Layer 8 of a small transformer language model trained on English Wikipedia (12 layers, counted from 0, width 96).
A neuron adds its activation times its output weights to the MLP's output. To switch it off is to set its activation to zero at one token and run the rest of the model.
A neuron's activation on a vector x is squared ReLU(weights . x), where the dot is the dot product.

Input weights of the MLP neurons that the questions are about. A number n stands for (n - 500) times 0.0014.
n18: 465,554,473,452,581,353,445,484,449,365,694,381,375,425,604,621,508,415,450,405,185,556,467,736,425,551,429,695,745,420,389,512,455,524,492,551,428,590,399,524,334,139,424,537,505,465,556,594,542,522,594,473,477,682,478,563,622,436,263,516,428,396,776,376,448,594,598,333,445,433,741,517,288,625,591,176,534,754,556,380,301,704,392,512,587,826,428,406,586,427,745,596,369,677,392,370
n20: 651,687,637,597,504,421,552,562,579,489,603,352,358,582,663,583,468,653,548,592,426,780,552,345,650,406,109,709,541,275,326,285,398,57,462,612,500,479,589,451,364,333,433,594,752,481,455,313,561,655,500,664,560,561,508,192,589,169,543,530,329,504,611,566,93,512,693,585,496,315,297,574,311,566,596,602,422,529,340,705,454,356,385,323,222,757,334,539,574,496,500,473,376,573,765,517
n86: 404,347,374,701,588,487,327,739,500,188,694,765,268,507,548,508,423,660,725,252,453,533,425,412,469,702,406,510,362,866,543,301,530,124,405,445,151,662,583,275,783,430,599,673,654,509,580,370,552,504,597,554,642,384,446,619,399,413,538,450,659,675,467,457,479,451,440,730,470,525,795,489,548,444,466,424,387,708,339,626,434,400,481,362,597,425,370,531,419,224,429,424,516,504,424,587
n139: 683,706,348,431,595,349,435,383,458,430,464,411,474,534,473,567,397,542,665,390,482,597,619,419,292,218,408,407,492,519,636,487,296,412,680,535,525,446,243,509,444,558,645,417,762,505,359,555,291,771,458,316,890,517,368,403,541,352,461,509,865,657,490,267,336,470,533,656,637,282,540,253,554,577,350,550,508,739,545,303,824,517,531,366,718,324,390,366,734,274,423,407,584,652,611,406
n172: 569,511,618,427,573,488,473,563,452,540,515,641,362,614,646,524,500,429,591,682,516,841,710,519,635,504,289,776,441,277,414,528,410,401,340,619,509,547,555,509,331,586,663,406,627,309,299,575,326,455,539,716,488,364,620,401,640,462,439,727,342,703,669,391,346,685,652,714,430,337,567,409,560,617,513,376,461,655,340,397,233,556,420,211,508,672,370,456,812,276,431,500,308,603,574,172
n177: 855,419,404,349,368,355,534,472,406,568,424,444,707,496,845,442,728,371,555,483,648,698,379,543,601,422,320,664,642,421,576,645,435,761,780,482,521,580,405,490,377,347,626,201,740,423,526,521,361,671,407,563,628,522,551,458,505,325,687,871,636,653,485,482,327,647,747,459,752,159,552,520,386,683,636,303,487,963,771,259,658,482,656,354,402,486,473,504,685,376,371,539,341,626,334,337
n196: 650,594,439,576,319,373,626,280,496,504,559,424,581,441,354,598,624,522,326,390,558,783,503,119,363,527,462,709,542,442,643,387,255,418,480,541,376,432,381,624,540,353,622,545,601,564,458,550,578,641,637,414,493,551,519,548,539,441,557,446,669,431,345,341,516,493,578,460,490,456,681,660,492,623,538,552,604,568,427,415,675,513,506,353,450,390,663,276,727,574,421,475,523,557,525,560
n221: 582,317,484,350,420,561,601,367,309,436,467,765,520,549,632,558,496,478,355,474,399,757,530,505,246,520,449,643,465,397,493,551,323,854,469,746,398,512,359,332,702,594,685,677,547,617,283,675,536,247,349,555,480,382,412,350,583,413,420,688,344,544,536,275,461,488,447,500,251,428,644,762,427,593,542,286,272,639,359,493,484,437,557,194,541,610,422,540,546,412,416,736,496,547,346,610
n222: 433,373,454,589,555,427,430,594,574,303,428,437,467,600,584,525,268,652,562,254,687,589,503,568,509,506,422,496,519,434,410,564,491,246,506,280,601,534,315,347,564,522,586,550,615,387,503,874,480,579,447,529,623,640,377,648,734,399,497,536,560,578,664,326,476,513,493,584,523,556,289,609,518,428,537,643,713,675,631,382,554,433,412,493,590,497,409,500,609,602,508,455,453,414,670,513
n231: 566,353,496,504,413,229,617,552,468,341,350,640,383,573,581,746,859,554,439,453,408,424,402,181,450,392,39,579,769,415,550,303,261,614,700,659,323,456,444,535,488,305,716,564,554,486,738,772,348,384,432,258,517,544,500,441,587,633,595,579,509,454,463,389,378,657,349,384,487,383,470,386,608,656,360,425,700,621,668,425,716,549,601,509,554,492,601,559,835,587,467,442,424,491,686,676
n262: 800,595,547,408,301,552,584,508,389,427,489,416,417,785,492,649,657,632,493,680,266,526,607,660,453,343,301,706,397,378,373,516,493,360,515,532,455,367,541,475,508,487,411,760,680,460,399,586,500,727,447,310,747,586,543,544,844,362,586,437,488,253,579,385,121,584,686,258,484,516,573,290,473,530,427,402,439,482,467,518,550,589,743,438,580,430,401,513,492,385,506,391,580,358,550,756
n349: 429,458,407,695,483,637,345,357,384,462,423,588,514,723,468,540,757,507,414,474,458,640,630,540,707,469,476,648,533,437,497,316,393,493,442,232,580,437,350,489,555,265,419,474,613,515,701,571,439,506,533,367,534,339,465,315,586,543,521,503,465,420,314,482,458,453,527,318,444,538,415,521,359,405,511,487,334,496,554,559,534,415,376,273,372,548,216,517,361,194,375,607,620,584,673,544

Output weights of the MLP neurons that the questions are about. A number n stands for (n - 500) times 0.0015.
n18: 579,403,182,504,661,475,665,350,339,447,480,451,321,485,346,468,640,582,492,496,458,796,180,618,546,588,237,489,534,331,507,450,601,479,565,396,809,362,525,480,486,381,488,657,468,563,516,472,436,571,516,691,329,665,612,496,457,403,579,234,398,346,734,376,267,504,590,621,539,624,362,675,549,348,439,671,415,528,576,659,507,387,657,605,405,579,587,457,475,411,470,670,432,412,454,493
n20: 568,519,331,496,493,615,543,366,511,354,556,562,485,500,476,374,507,327,496,636,526,467,603,539,473,600,561,409,382,537,553,352,740,464,463,342,655,536,626,523,533,632,588,364,181,576,386,545,534,511,369,531,363,517,676,481,345,471,362,774,514,559,373,604,513,493,293,321,545,715,665,611,439,361,512,476,327,322,588,386,618,358,247,434,485,486,265,407,456,575,464,271,518,210,370,285
n86: 601,387,532,580,552,304,571,781,399,471,589,461,518,559,368,527,385,298,421,610,714,554,423,675,543,511,371,367,448,461,476,548,571,640,409,667,394,554,359,489,646,714,459,454,470,556,554,667,530,515,818,564,571,433,645,471,565,405,456,615,587,578,600,504,345,375,661,424,541,617,576,341,574,423,573,324,503,578,568,493,432,806,446,387,608,473,674,395,307,805,678,532,383,420,471,440
n139: 438,590,519,436,524,554,541,549,268,516,445,525,608,448,580,544,364,490,479,543,449,374,674,414,477,257,476,491,540,580,491,684,450,514,834,443,799,492,458,559,506,466,484,478,477,790,497,451,540,562,542,497,503,535,466,329,500,522,309,500,521,580,362,467,451,609,313,488,718,359,525,552,369,477,283,406,503,618,528,290,416,600,475,496,610,452,364,524,559,591,556,604,569,475,461,373
n172: 294,240,474,461,386,595,481,658,441,469,449,417,477,348,640,600,515,381,702,541,477,310,515,556,482,573,588,534,497,392,747,520,313,450,258,508,554,666,558,488,325,578,432,462,238,787,562,595,808,480,312,356,743,450,496,336,464,668,615,363,408,545,576,432,528,636,584,265,474,593,535,479,602,493,418,515,259,540,496,420,565,226,473,417,428,543,490,447,259,781,511,595,523,415,481,654
n177: 732,417,456,360,567,703,387,522,745,439,437,443,520,484,285,569,659,482,455,272,463,496,437,627,409,504,443,398,11,700,587,370,608,465,381,418,311,543,118,773,507,587,504,260,513,173,526,614,432,243,450,615,542,526,376,354,427,424,604,550,436,540,399,569,686,336,563,430,486,483,303,530,436,489,325,648,417,551,431,546,450,379,369,446,447,485,281,526,545,439,705,512,544,488,521,620
n196: 573,344,443,451,700,393,525,365,487,404,240,615,413,500,464,347,497,579,549,431,294,535,370,715,393,341,767,545,632,456,500,429,575,441,316,500,327,608,460,292,572,372,430,531,389,440,576,334,523,483,447,628,437,625,478,389,582,654,539,619,452,465,411,426,658,464,599,466,536,575,500,456,374,601,459,423,466,736,414,464,488,546,561,708,404,591,534,415,408,581,737,538,544,568,585,538
n221: 442,690,559,268,340,544,274,315,310,557,275,493,564,391,596,401,426,496,508,330,301,377,418,665,464,557,518,179,554,516,538,597,621,344,550,478,437,509,564,518,262,541,607,632,325,338,424,653,640,471,580,703,289,454,469,471,483,390,287,406,277,557,538,556,539,308,387,510,476,493,525,604,629,497,701,527,366,445,394,554,537,424,379,530,535,417,357,522,474,447,451,542,427,475,608,465
n222: 438,594,585,521,411,577,594,522,413,452,346,619,293,491,384,550,590,558,622,614,575,366,538,608,408,449,680,396,444,614,491,643,529,613,488,503,537,619,640,518,589,337,506,532,563,369,526,293,581,457,426,491,514,486,544,564,573,506,401,435,389,338,826,456,650,514,342,445,476,415,605,415,485,667,426,486,465,500,631,381,537,445,431,615,381,432,484,523,566,525,556,589,515,542,707,661
n231: 366,213,524,511,517,477,404,529,482,692,529,594,581,534,628,402,375,414,439,562,339,601,564,503,529,585,446,347,541,522,588,568,613,564,525,382,645,800,557,604,497,561,358,404,434,453,508,273,580,453,593,379,448,406,689,700,289,650,490,328,390,667,524,570,389,676,538,503,374,426,612,465,610,312,414,593,459,558,413,593,474,357,489,781,594,562,475,978,452,523,510,517,665,500,592,456
n262: 442,596,407,458,691,367,586,676,623,483,450,462,738,514,520,644,291,564,358,562,833,249,517,626,565,525,316,563,466,290,544,731,473,591,577,526,652,420,463,414,500,384,515,411,309,398,741,724,595,551,607,540,549,429,569,529,503,551,530,557,529,519,542,662,420,621,424,463,603,408,486,452,545,445,373,457,351,518,500,450,593,550,360,727,423,358,647,890,549,467,507,503,659,391,557,418
n349: 689,588,614,536,608,509,658,429,264,494,480,443,371,183,337,563,407,521,440,563,655,481,450,447,592,468,624,513,488,710,578,491,535,462,574,574,628,446,426,361,416,566,600,491,453,550,490,629,608,543,625,483,746,595,569,480,703,390,406,549,542,604,506,412,359,371,479,395,554,366,513,426,497,485,634,466,335,263,494,400,436,655,516,438,699,542,410,537,542,557,484,593,259,519,503,421

Each question names a token from some text and the token that comes next. It shows the vector x that enters the MLP there. A number n stands for (n - 500) times 0.0098.

Then comes g, the gradient of the next token's log-probability with respect to the MLP's output, scaled to length 1. A neuron's effect is roughly proportional to its activation times (output weights . g). A number n stands for (n - 500) times 0.00076.

"r", then "ent"
x: 475,605,563,487,394,564,473,484,405,601,502,555,474,356,445,655,375,348,760,436,366,454,570,559,641,663,551,502,404,467,449,682,449,537,328,604,514,557,432,566,292,578,435,546,374,477,660,525,422,666,521,638,518,375,489,688,656,563,631,498,481,565,552,682,354,666,509,652,488,563,536,425,434,311,562,356,393,448,503,527,501,428,337,443,423,673,344,366,507,555,399,355,524,526,581,499
g: 374,641,694,767,372,412,309,733,594,466,611,669,375,584,454,550,524,361,500,453,402,752,326,651,286,659,317,334,566,500,433,503,442,449,492,538,251,650,710,457,349,474,348,632,637,472,463,383,718,527,339,452,669,439,540,493,647,384,610,473,285,365,278,418,325,437,586,588,591,790,811,536,597,446,525,575,526,513,653,555,374,491,531,362,648,322,524,352,373,498,518,744,677,612,729,366
Which neuron, switched off, lowers the next token's probability most? n172

"st", then "ant"
x: 547,424,507,528,384,753,505,511,492,435,535,355,522,495,574,685,626,390,531,511,432,377,525,786,515,631,349,361,530,536,702,744,513,467,606,612,400,418,352,550,363,450,550,531,338,638,505,382,605,629,544,534,444,598,549,502,377,506,565,615,432,735,412,511,471,439,533,592,312,521,502,571,394,379,476,506,484,466,391,525,471,542,700,692,585,633,485,561,414,438,360,513,456,461,372,447
g: 768,618,504,671,427,509,674,191,410,241,496,719,492,593,352,696,471,634,405,454,623,624,504,525,409,403,653,433,528,481,573,543,670,649,596,616,555,417,739,465,394,392,257,702,583,325,668,636,459,485,393,538,548,777,660,630,554,621,628,429,326,388,391,575,578,588,513,361,624,671,248,479,430,494,612,618,407,345,466,323,349,417,512,850,332,328,495,255,495,524,430,428,445,587,749,528
Which neuron, switched off, lowers the next token's probability most? n18

" ad", then "d"
x: 584,521,625,422,361,608,507,608,423,599,549,461,543,490,605,680,476,251,469,555,651,391,620,598,396,528,409,605,493,512,518,585,463,549,544,502,687,567,369,462,435,603,621,576,294,660,496,361,332,648,428,513,560,533,364,585,444,522,388,525,460,603,548,676,495,566,498,481,598,541,490,421,539,345,518,640,464,393,659,468,591,434,725,375,583,540,434,372,800,492,539,440,426,654,575,642
g: 421,585,529,415,622,624,206,534,310,344,755,706,389,242,471,512,538,313,376,345,413,534,524,390,250,546,458,757,125,547,371,413,453,552,557,476,423,379,672,715,483,363,695,424,657,472,631,494,520,660,586,552,563,194,476,347,520,320,463,704,718,539,477,405,417,574,494,485,462,433,612,882,429,593,559,538,587,401,237,595,584,435,517,631,380,555,655,515,502,485,354,388,479,336,415,618
Which neuron, switched off, lowers the next token's probability most? n177

"b", then "ol"
x: 438,428,383,343,450,440,571,523,622,632,541,416,557,426,549,639,478,549,579,321,432,460,660,671,410,637,887,466,486,445,443,501,350,654,510,435,507,492,553,524,395,558,344,376,459,488,730,510,274,547,532,559,508,599,443,573,393,463,449,457,584,598,556,662,448,615,546,540,553,549,547,514,559,450,466,517,557,521,535,345,429,568,361,669,363,597,582,456,365,467,597,542,762,534,575,374
g: 383,423,342,459,676,683,473,228,597,242,360,618,497,500,549,689,384,504,260,367,642,444,191,565,544,502,585,502,476,350,573,530,476,746,776,542,522,552,534,563,641,548,442,387,520,824,240,317,454,319,446,759,480,704,506,527,484,344,424,468,181,534,596,424,583,578,480,362,558,516,342,328,414,543,537,579,504,312,661,584,329,500,574,497,474,746,489,669,581,462,374,295,666,690,584,648
Which neuron, switched off, lowers the next token's probability most? n18

" H", then "ist"
x: 564,584,354,305,630,590,415,553,596,608,378,568,580,355,500,380,601,456,619,484,415,554,536,455,481,619,964,488,442,522,485,421,203,641,348,522,530,489,532,662,542,627,485,554,389,692,462,584,513,552,427,594,567,471,388,410,477,579,343,493,384,484,478,706,543,442,522,552,383,571,471,576,546,353,636,448,462,489,473,437,433,374,380,595,501,593,504,603,475,550,532,530,487,528,425,551
g: 364,580,601,426,392,366,498,349,438,519,472,606,429,502,348,329,194,633,686,677,530,382,451,448,380,594,416,466,328,450,368,570,591,292,497,674,276,461,521,346,620,456,501,750,448,524,267,392,334,590,480,667,671,355,662,402,342,475,385,600,323,171,647,274,458,493,579,491,486,645,832,415,555,421,676,274,568,721,426,376,542,468,382,618,395,604,225,529,584,533,309,453,467,562,704,673
Which neuron, switched off, lowers the next token's probability most? n221

"i", then "ation"
x: 486,452,488,578,481,538,509,561,524,551,375,621,679,454,404,641,459,490,573,431,620,536,663,673,513,600,425,563,621,524,430,638,568,614,472,578,358,396,486,548,368,573,425,646,275,607,593,560,318,557,479,631,454,476,551,724,567,552,720,515,441,574,586,645,358,603,483,548,532,818,434,501,602,302,501,625,446,472,370,502,267,376,364,472,482,626,480,441,531,471,401,581,500,464,433,453
g: 699,172,446,565,580,587,812,292,567,653,379,798,585,461,277,601,456,491,482,581,517,371,514,235,569,411,532,596,400,655,472,455,639,175,462,545,630,590,495,565,661,523,724,565,573,526,550,615,386,331,534,589,484,409,482,556,787,453,528,527,697,350,521,416,414,478,415,586,456,435,187,694,548,707,504,567,250,230,620,614,319,478,706,638,344,416,361,681,412,447,454,524,539,402,470,599
Which neuron, switched off, raises the next token's probability most? n172

"s", then "ian"
x: 418,473,484,518,361,587,509,583,700,442,429,545,359,459,517,571,427,422,580,383,472,439,582,786,643,629,569,418,308,591,483,669,589,422,304,416,450,650,512,512,395,446,438,505,375,678,579,581,518,646,515,563,418,468,463,627,502,493,563,457,587,530,663,558,524,854,372,441,570,601,470,408,492,483,619,437,532,442,507,394,382,294,421,545,612,473,749,504,443,526,527,492,603,531,514,621
g: 515,385,332,742,455,303,637,418,562,301,484,490,300,495,484,615,418,730,486,857,369,665,508,503,494,747,432,475,405,678,445,457,310,479,318,627,435,623,562,401,367,479,549,652,644,464,344,581,453,589,670,262,590,455,351,426,456,418,530,483,565,658,493,373,315,339,737,220,510,518,494,402,565,483,650,527,541,314,382,659,411,655,760,553,523,487,262,467,522,597,815,565,374,215,687,575
Which neuron, switched off, lowers the next token's probability most? n86

"ame", then " part"
x: 422,570,620,428,470,549,528,379,610,606,606,334,668,365,593,540,545,554,460,429,692,499,700,579,501,662,294,384,547,476,493,588,419,450,435,572,516,417,397,496,411,554,432,505,504,838,446,533,463,550,510,704,561,379,535,395,293,411,567,316,513,420,534,640,350,581,515,419,430,533,515,490,386,294,335,587,480,700,391,398,472,508,416,554,457,415,526,584,446,464,406,333,496,503,572,614
g: 342,468,624,400,357,436,913,650,673,810,428,443,344,684,202,677,498,503,335,547,546,517,881,277,328,498,615,401,470,582,505,336,533,507,352,489,498,588,455,387,598,487,324,347,384,402,714,479,693,342,483,422,592,534,477,416,433,529,497,596,550,334,607,377,209,581,518,331,515,518,684,376,341,494,487,379,625,421,424,474,417,648,605,703,339,551,548,459,470,534,671,471,601,521,653,784
Which neuron, switched off, raises the next token's probability most? n20

"b", then "j"
x: 516,465,608,423,500,516,505,544,459,783,476,258,556,340,579,810,630,413,445,393,562,447,488,460,500,419,716,456,440,486,569,630,450,477,571,604,567,410,392,507,417,523,519,464,198,706,625,408,341,656,424,573,510,535,436,445,365,390,362,503,465,551,590,704,549,597,504,589,521,505,472,432,490,587,463,531,429,604,560,498,477,523,398,574,522,382,304,374,398,451,618,538,649,536,564,495
g: 774,401,561,491,529,322,380,752,256,580,435,430,725,520,499,601,464,669,519,815,896,511,764,497,527,300,324,535,302,544,418,572,243,433,766,561,655,504,587,561,281,279,499,392,475,529,396,265,512,621,651,497,441,459,481,609,570,714,589,509,488,606,490,606,426,407,636,396,600,555,749,453,415,500,631,632,427,450,343,531,470,535,551,221,490,485,448,536,673,238,539,454,449,674,513,559
Which neuron, switched off, lowers the next token's probability most? n139

"et", then " Un"
x: 474,379,491,593,545,469,524,491,406,625,400,447,622,327,444,592,514,530,405,430,586,454,640,573,415,549,714,497,599,480,345,611,734,392,382,336,561,475,518,608,536,519,348,462,300,563,536,624,582,622,439,588,551,443,574,476,399,453,518,478,415,269,400,615,386,546,500,558,426,564,531,331,476,353,394,457,428,288,392,292,515,404,531,512,394,722,339,539,469,447,387,488,509,374,645,657
g: 584,340,562,368,496,326,553,485,455,525,579,538,506,416,377,418,544,530,456,551,517,494,174,664,339,361,237,481,423,585,463,446,705,537,540,418,530,382,758,353,292,195,553,437,501,569,498,585,597,242,364,305,388,212,546,714,559,384,512,642,494,193,319,511,328,508,349,624,442,651,646,652,543,480,635,682,335,123,480,302,461,555,711,306,525,517,365,419,486,388,593,448,398,555,492,323
Which neuron, switched off, lowers the next token's probability most? n349

"\n", then "-"
x: 489,576,374,297,415,514,510,466,652,845,543,480,568,447,525,373,499,516,622,531,361,502,524,463,471,513,324,584,525,406,519,510,435,585,513,415,651,382,377,634,499,618,535,552,491,586,443,464,440,608,659,468,580,531,445,402,336,630,260,487,404,537,568,636,424,652,503,599,253,485,617,448,487,431,514,552,671,253,476,475,615,414,514,536,489,407,703,404,575,456,429,323,496,447,568,595
g: 321,320,273,560,535,490,473,247,405,658,433,456,554,648,479,487,513,608,729,539,641,309,533,403,751,617,493,560,493,590,622,771,683,640,494,665,470,443,445,585,429,440,329,43,421,515,453,494,715,341,646,666,364,406,599,745,320,476,474,265,404,726,325,584,483,688,632,407,613,731,593,417,427,542,535,350,729,563,415,419,551,445,418,537,554,541,359,330,450,675,536,433,602,478,281,419
Which neuron, switched off, lowers the next token's probability most? n139

"g", then "ment"
x: 556,484,473,501,419,526,435,514,601,473,580,421,451,305,550,702,469,308,497,329,470,526,447,372,523,728,557,269,474,645,317,773,565,570,427,367,467,577,525,599,577,629,311,365,378,617,589,379,504,660,472,543,459,415,567,467,383,416,401,558,423,531,452,481,485,414,511,532,327,542,578,362,412,405,428,519,375,393,363,395,533,402,491,429,654,458,564,393,533,434,549,336,367,401,576,630
g: 348,506,360,687,606,533,614,753,570,696,465,597,614,281,593,544,415,423,497,582,412,461,585,541,388,494,696,329,509,464,533,642,780,508,668,383,511,628,355,433,491,749,307,477,263,258,525,567,395,447,455,419,375,536,342,548,459,733,491,269,728,811,537,476,583,526,533,466,604,553,559,244,503,572,373,621,837,459,591,424,575,418,500,671,284,486,546,422,184,602,455,414,547,217,338,579
Which neuron, switched off, lowers the next token's probability most? n86

"ip", then "s,"
x: 287,454,570,569,354,609,463,568,694,603,483,656,490,549,494,658,493,538,581,317,546,436,688,603,449,435,621,449,574,569,545,615,579,526,608,552,379,444,521,551,589,823,398,529,395,330,514,420,483,450,443,576,541,590,513,542,438,454,473,256,450,644,455,623,426,543,393,566,586,442,426,395,509,234,398,640,412,545,480,553,460,661,460,588,379,479,482,559,396,688,575,525,617,407,417,622
g: 326,529,408,797,637,541,694,466,525,567,334,551,403,133,578,532,449,499,506,362,466,365,521,451,540,405,577,429,283,467,417,652,636,616,547,390,547,537,600,413,221,501,495,477,454,483,598,308,357,741,328,551,457,691,295,676,370,442,474,324,485,384,620,624,580,385,861,505,489,329,369,527,598,491,562,547,714,734,294,558,526,399,404,575,486,624,525,572,413,484,55,433,477,421,780,505
Which neuron, switched off, raises the next token's probability most? n86

" N", then "ik"
x: 597,491,432,388,366,602,654,475,647,648,457,413,662,542,464,412,527,455,419,480,569,543,536,495,542,634,915,502,548,482,494,620,270,455,382,435,620,497,423,773,499,604,520,650,440,641,742,588,477,542,445,567,586,623,390,485,542,607,528,469,481,371,553,619,492,511,490,538,369,619,596,546,471,410,591,603,442,353,506,484,353,465,467,441,427,305,568,394,470,484,479,431,428,470,463,644
g: 398,462,586,493,776,669,477,596,566,678,646,550,477,633,764,506,423,412,457,506,494,425,493,704,766,317,591,438,635,421,732,690,574,413,748,472,649,622,623,304,677,471,560,471,503,693,411,533,571,420,771,603,467,528,601,693,484,578,305,423,429,259,397,644,634,501,525,561,388,562,525,265,540,652,563,369,663,580,281,463,517,644,245,394,649,333,578,470,473,517,494,577,332,470,952,488
Which neuron, switched off, lowers the next token's probability most? n196

"ud", then "io"
x: 314,355,444,572,512,641,423,588,697,503,638,514,423,392,474,566,369,327,621,423,531,455,624,410,609,582,531,502,478,488,402,519,415,453,315,589,398,545,388,659,408,523,522,564,363,701,638,271,478,700,652,451,525,403,518,457,421,325,664,304,571,517,535,518,521,618,522,316,604,589,582,494,573,313,542,598,462,447,596,651,490,517,348,527,524,522,472,490,343,576,554,488,539,493,625,657
g: 397,438,456,619,606,546,455,609,518,560,358,237,549,378,477,373,845,535,407,592,615,391,776,466,648,343,656,587,654,745,278,431,477,517,546,273,602,529,629,584,730,544,787,480,423,853,410,530,363,359,735,567,622,602,588,399,595,571,519,521,285,542,584,723,664,642,592,571,585,418,325,605,588,411,434,415,371,586,716,703,679,616,460,579,683,372,481,661,559,531,423,463,480,435,255,523
Which neuron, switched off, raises the next token's probability most? n86

" in", then "v"
x: 516,537,510,328,409,449,499,376,459,679,499,549,577,415,517,594,337,453,525,525,615,270,758,602,361,623,497,545,430,448,495,687,322,420,545,647,740,480,472,554,413,521,504,477,313,648,543,533,442,596,565,553,554,481,504,488,537,512,349,464,499,578,534,697,453,490,429,649,683,481,479,410,442,222,188,612,490,531,568,334,470,550,609,536,505,478,449,610,513,410,460,492,540,564,474,466
g: 475,599,617,384,361,352,521,658,425,622,439,495,539,452,494,446,625,549,591,722,550,455,389,490,643,467,345,498,501,651,595,212,426,454,553,458,586,467,280,235,218,403,573,589,384,398,452,659,395,449,216,221,382,415,427,525,430,568,421,616,430,434,449,566,368,286,524,472,515,372,769,460,519,548,690,325,650,546,682,616,471,522,609,146,772,553,503,405,630,349,759,850,439,715,464,573
Which neuron, switched off, lowers the next token's probability most? n139

" was", then " \""
x: 459,522,478,491,515,480,478,458,719,518,701,416,627,442,544,538,466,483,406,443,533,583,661,495,555,591,356,480,536,355,458,614,345,459,298,640,590,481,454,674,519,585,403,447,535,924,445,414,410,602,569,470,558,345,374,416,345,413,581,309,408,381,490,513,407,473,460,443,308,559,513,397,352,306,374,523,621,635,423,525,537,501,436,499,575,451,472,587,387,528,402,427,478,560,605,449
g: 507,554,604,617,777,546,509,592,795,437,630,628,685,689,260,447,470,383,579,370,399,281,361,492,728,867,578,353,395,453,540,492,462,567,479,346,613,670,689,595,525,435,408,424,744,262,557,688,614,481,353,520,578,356,545,557,286,480,368,436,435,421,695,506,703,485,555,664,399,613,516,504,545,523,336,562,343,386,327,568,591,551,459,499,791,356,541,555,520,468,331,248,469,281,297,311
Which neuron, switched off, lowers the next token's probability most? n20

"il", then " w"
x: 501,306,570,519,496,270,539,505,497,611,414,470,592,560,583,574,470,511,551,571,399,285,577,494,604,435,503,362,422,562,580,594,345,484,469,550,694,313,424,699,602,429,491,573,308,804,499,494,304,617,423,479,438,535,522,459,516,500,531,389,471,534,566,638,364,579,432,548,433,617,421,400,504,327,466,464,623,362,675,347,604,528,611,572,469,422,526,710,470,537,550,381,618,471,641,573
g: 489,671,819,474,689,446,365,561,662,479,418,418,462,644,503,528,207,451,450,564,407,424,655,314,457,639,659,585,376,712,392,513,733,590,247,444,359,529,465,347,618,606,269,667,452,449,548,401,580,887,441,501,217,713,581,354,249,639,438,408,351,450,448,583,464,494,595,260,533,511,474,574,480,327,365,363,370,650,566,814,509,459,620,680,370,583,422,658,453,571,391,461,600,591,544,614
Which neuron, switched off, lowers the next token's probability most? n231

"s,", then " m"
x: 547,415,336,516,521,284,487,638,703,715,479,407,596,581,549,513,461,429,519,522,578,341,612,522,469,690,434,536,489,475,419,599,333,457,488,611,720,615,324,407,560,568,436,631,394,621,582,511,540,659,573,641,588,485,473,419,452,498,520,257,484,486,530,686,526,586,475,475,451,404,447,526,589,342,332,721,478,397,443,463,660,470,519,480,498,481,512,798,392,586,461,437,486,579,550,507
g: 559,612,688,571,713,575,734,367,218,634,547,668,397,572,278,596,489,282,322,303,526,721,463,441,622,635,469,573,373,818,454,564,480,409,368,531,376,750,344,276,699,584,381,442,619,395,452,461,633,465,564,416,649,761,460,691,448,382,246,421,391,282,600,513,603,716,609,371,545,474,396,472,397,496,418,387,467,650,470,630,545,407,512,708,381,434,421,758,600,713,562,657,493,569,526,633
Which neuron, switched off, lowers the next token's probability most? n222

"ce", then "ed"
x: 591,530,479,544,390,580,575,607,676,631,466,361,672,371,831,569,509,380,585,450,333,511,695,450,640,663,351,490,585,496,556,643,463,605,600,489,555,548,350,539,467,661,585,421,427,600,619,338,466,609,492,641,537,552,351,515,424,503,522,527,498,577,505,740,459,493,604,706,524,530,486,564,423,333,412,585,435,424,523,469,543,382,527,572,433,533,360,681,614,620,560,505,501,587,530,621
g: 390,815,455,591,481,558,656,567,399,499,339,490,617,421,493,498,555,187,482,527,513,489,697,846,345,616,607,520,505,367,582,463,853,650,380,540,411,176,758,605,575,552,438,441,498,603,637,450,554,553,466,579,250,445,499,623,488,479,466,529,240,632,539,516,521,604,638,578,330,700,612,485,720,381,370,736,502,533,551,625,647,411,365,636,320,524,597,457,152,667,365,425,528,326,461,617
Which neuron, switched off, lowers the next token's probability most? n20

" of", then " St"
x: 350,660,282,432,614,421,398,618,449,585,437,432,522,471,391,581,435,605,545,471,545,494,564,749,494,655,677,410,419,555,359,578,399,564,329,526,566,491,437,608,478,592,560,563,385,650,584,596,541,512,583,487,569,412,589,439,601,423,462,295,567,574,477,518,666,435,381,689,607,480,319,452,508,364,404,545,480,442,519,428,426,512,444,621,447,625,392,702,400,439,413,424,480,503,472,176
g: 451,617,458,466,578,625,583,312,535,310,374,404,451,546,236,605,583,430,626,352,670,562,522,549,510,872,632,478,366,310,639,538,705,702,322,499,582,594,805,732,367,735,461,543,559,274,732,298,218,434,353,461,692,660,581,584,498,551,648,427,598,431,410,488,345,657,457,317,357,514,570,342,710,312,589,389,480,472,497,578,705,404,351,326,367,597,478,344,513,502,461,571,520,326,567,414
Which neuron, switched off, lowers the next token's probability most? n222

"W", then "hen"
x: 488,579,504,404,307,446,519,474,739,632,539,553,617,463,534,467,568,466,378,518,574,524,413,563,489,601,661,530,486,467,560,442,374,571,371,672,693,466,294,714,548,617,531,516,431,615,460,377,575,534,402,474,506,682,371,638,211,609,522,461,557,405,578,655,649,469,471,611,446,479,657,644,400,363,566,473,636,398,443,281,547,537,444,557,475,404,551,504,464,536,324,376,381,555,444,465
g: 845,243,567,604,607,299,370,744,670,467,500,518,370,506,406,194,535,807,376,346,705,419,506,468,361,314,520,507,591,468,481,308,514,458,268,458,500,492,456,578,323,555,164,561,378,525,568,602,740,500,426,338,589,692,369,583,747,520,511,517,433,641,368,459,479,556,547,636,693,333,410,687,449,570,525,721,482,488,453,528,665,281,703,483,676,383,570,337,493,675,677,542,484,526,440,561
Which neuron, switched off, lowers the next token's probability most? n196

"ow", then " se"
x: 378,660,358,504,374,630,501,569,641,554,442,456,519,473,606,497,633,612,550,488,691,284,453,584,559,567,648,552,396,378,604,570,480,694,433,468,513,508,495,649,597,528,559,362,235,668,580,388,516,618,445,533,430,662,365,386,416,355,491,540,661,555,542,504,489,616,527,506,556,280,507,549,430,391,502,543,499,374,521,504,431,536,504,577,394,552,570,771,432,621,375,350,673,539,571,442
g: 611,475,604,549,395,327,442,549,615,578,646,257,612,460,765,404,454,454,362,762,583,623,585,523,458,555,290,516,684,358,511,530,307,340,371,414,666,330,463,532,360,511,436,746,707,575,406,670,594,645,758,408,611,578,269,590,727,702,321,230,501,560,732,548,261,627,308,338,495,343,479,301,524,568,421,412,482,658,539,597,452,430,730,563,394,618,479,752,354,362,357,430,462,508,564,533
Which neuron, switched off, raises the next token's probability most? n177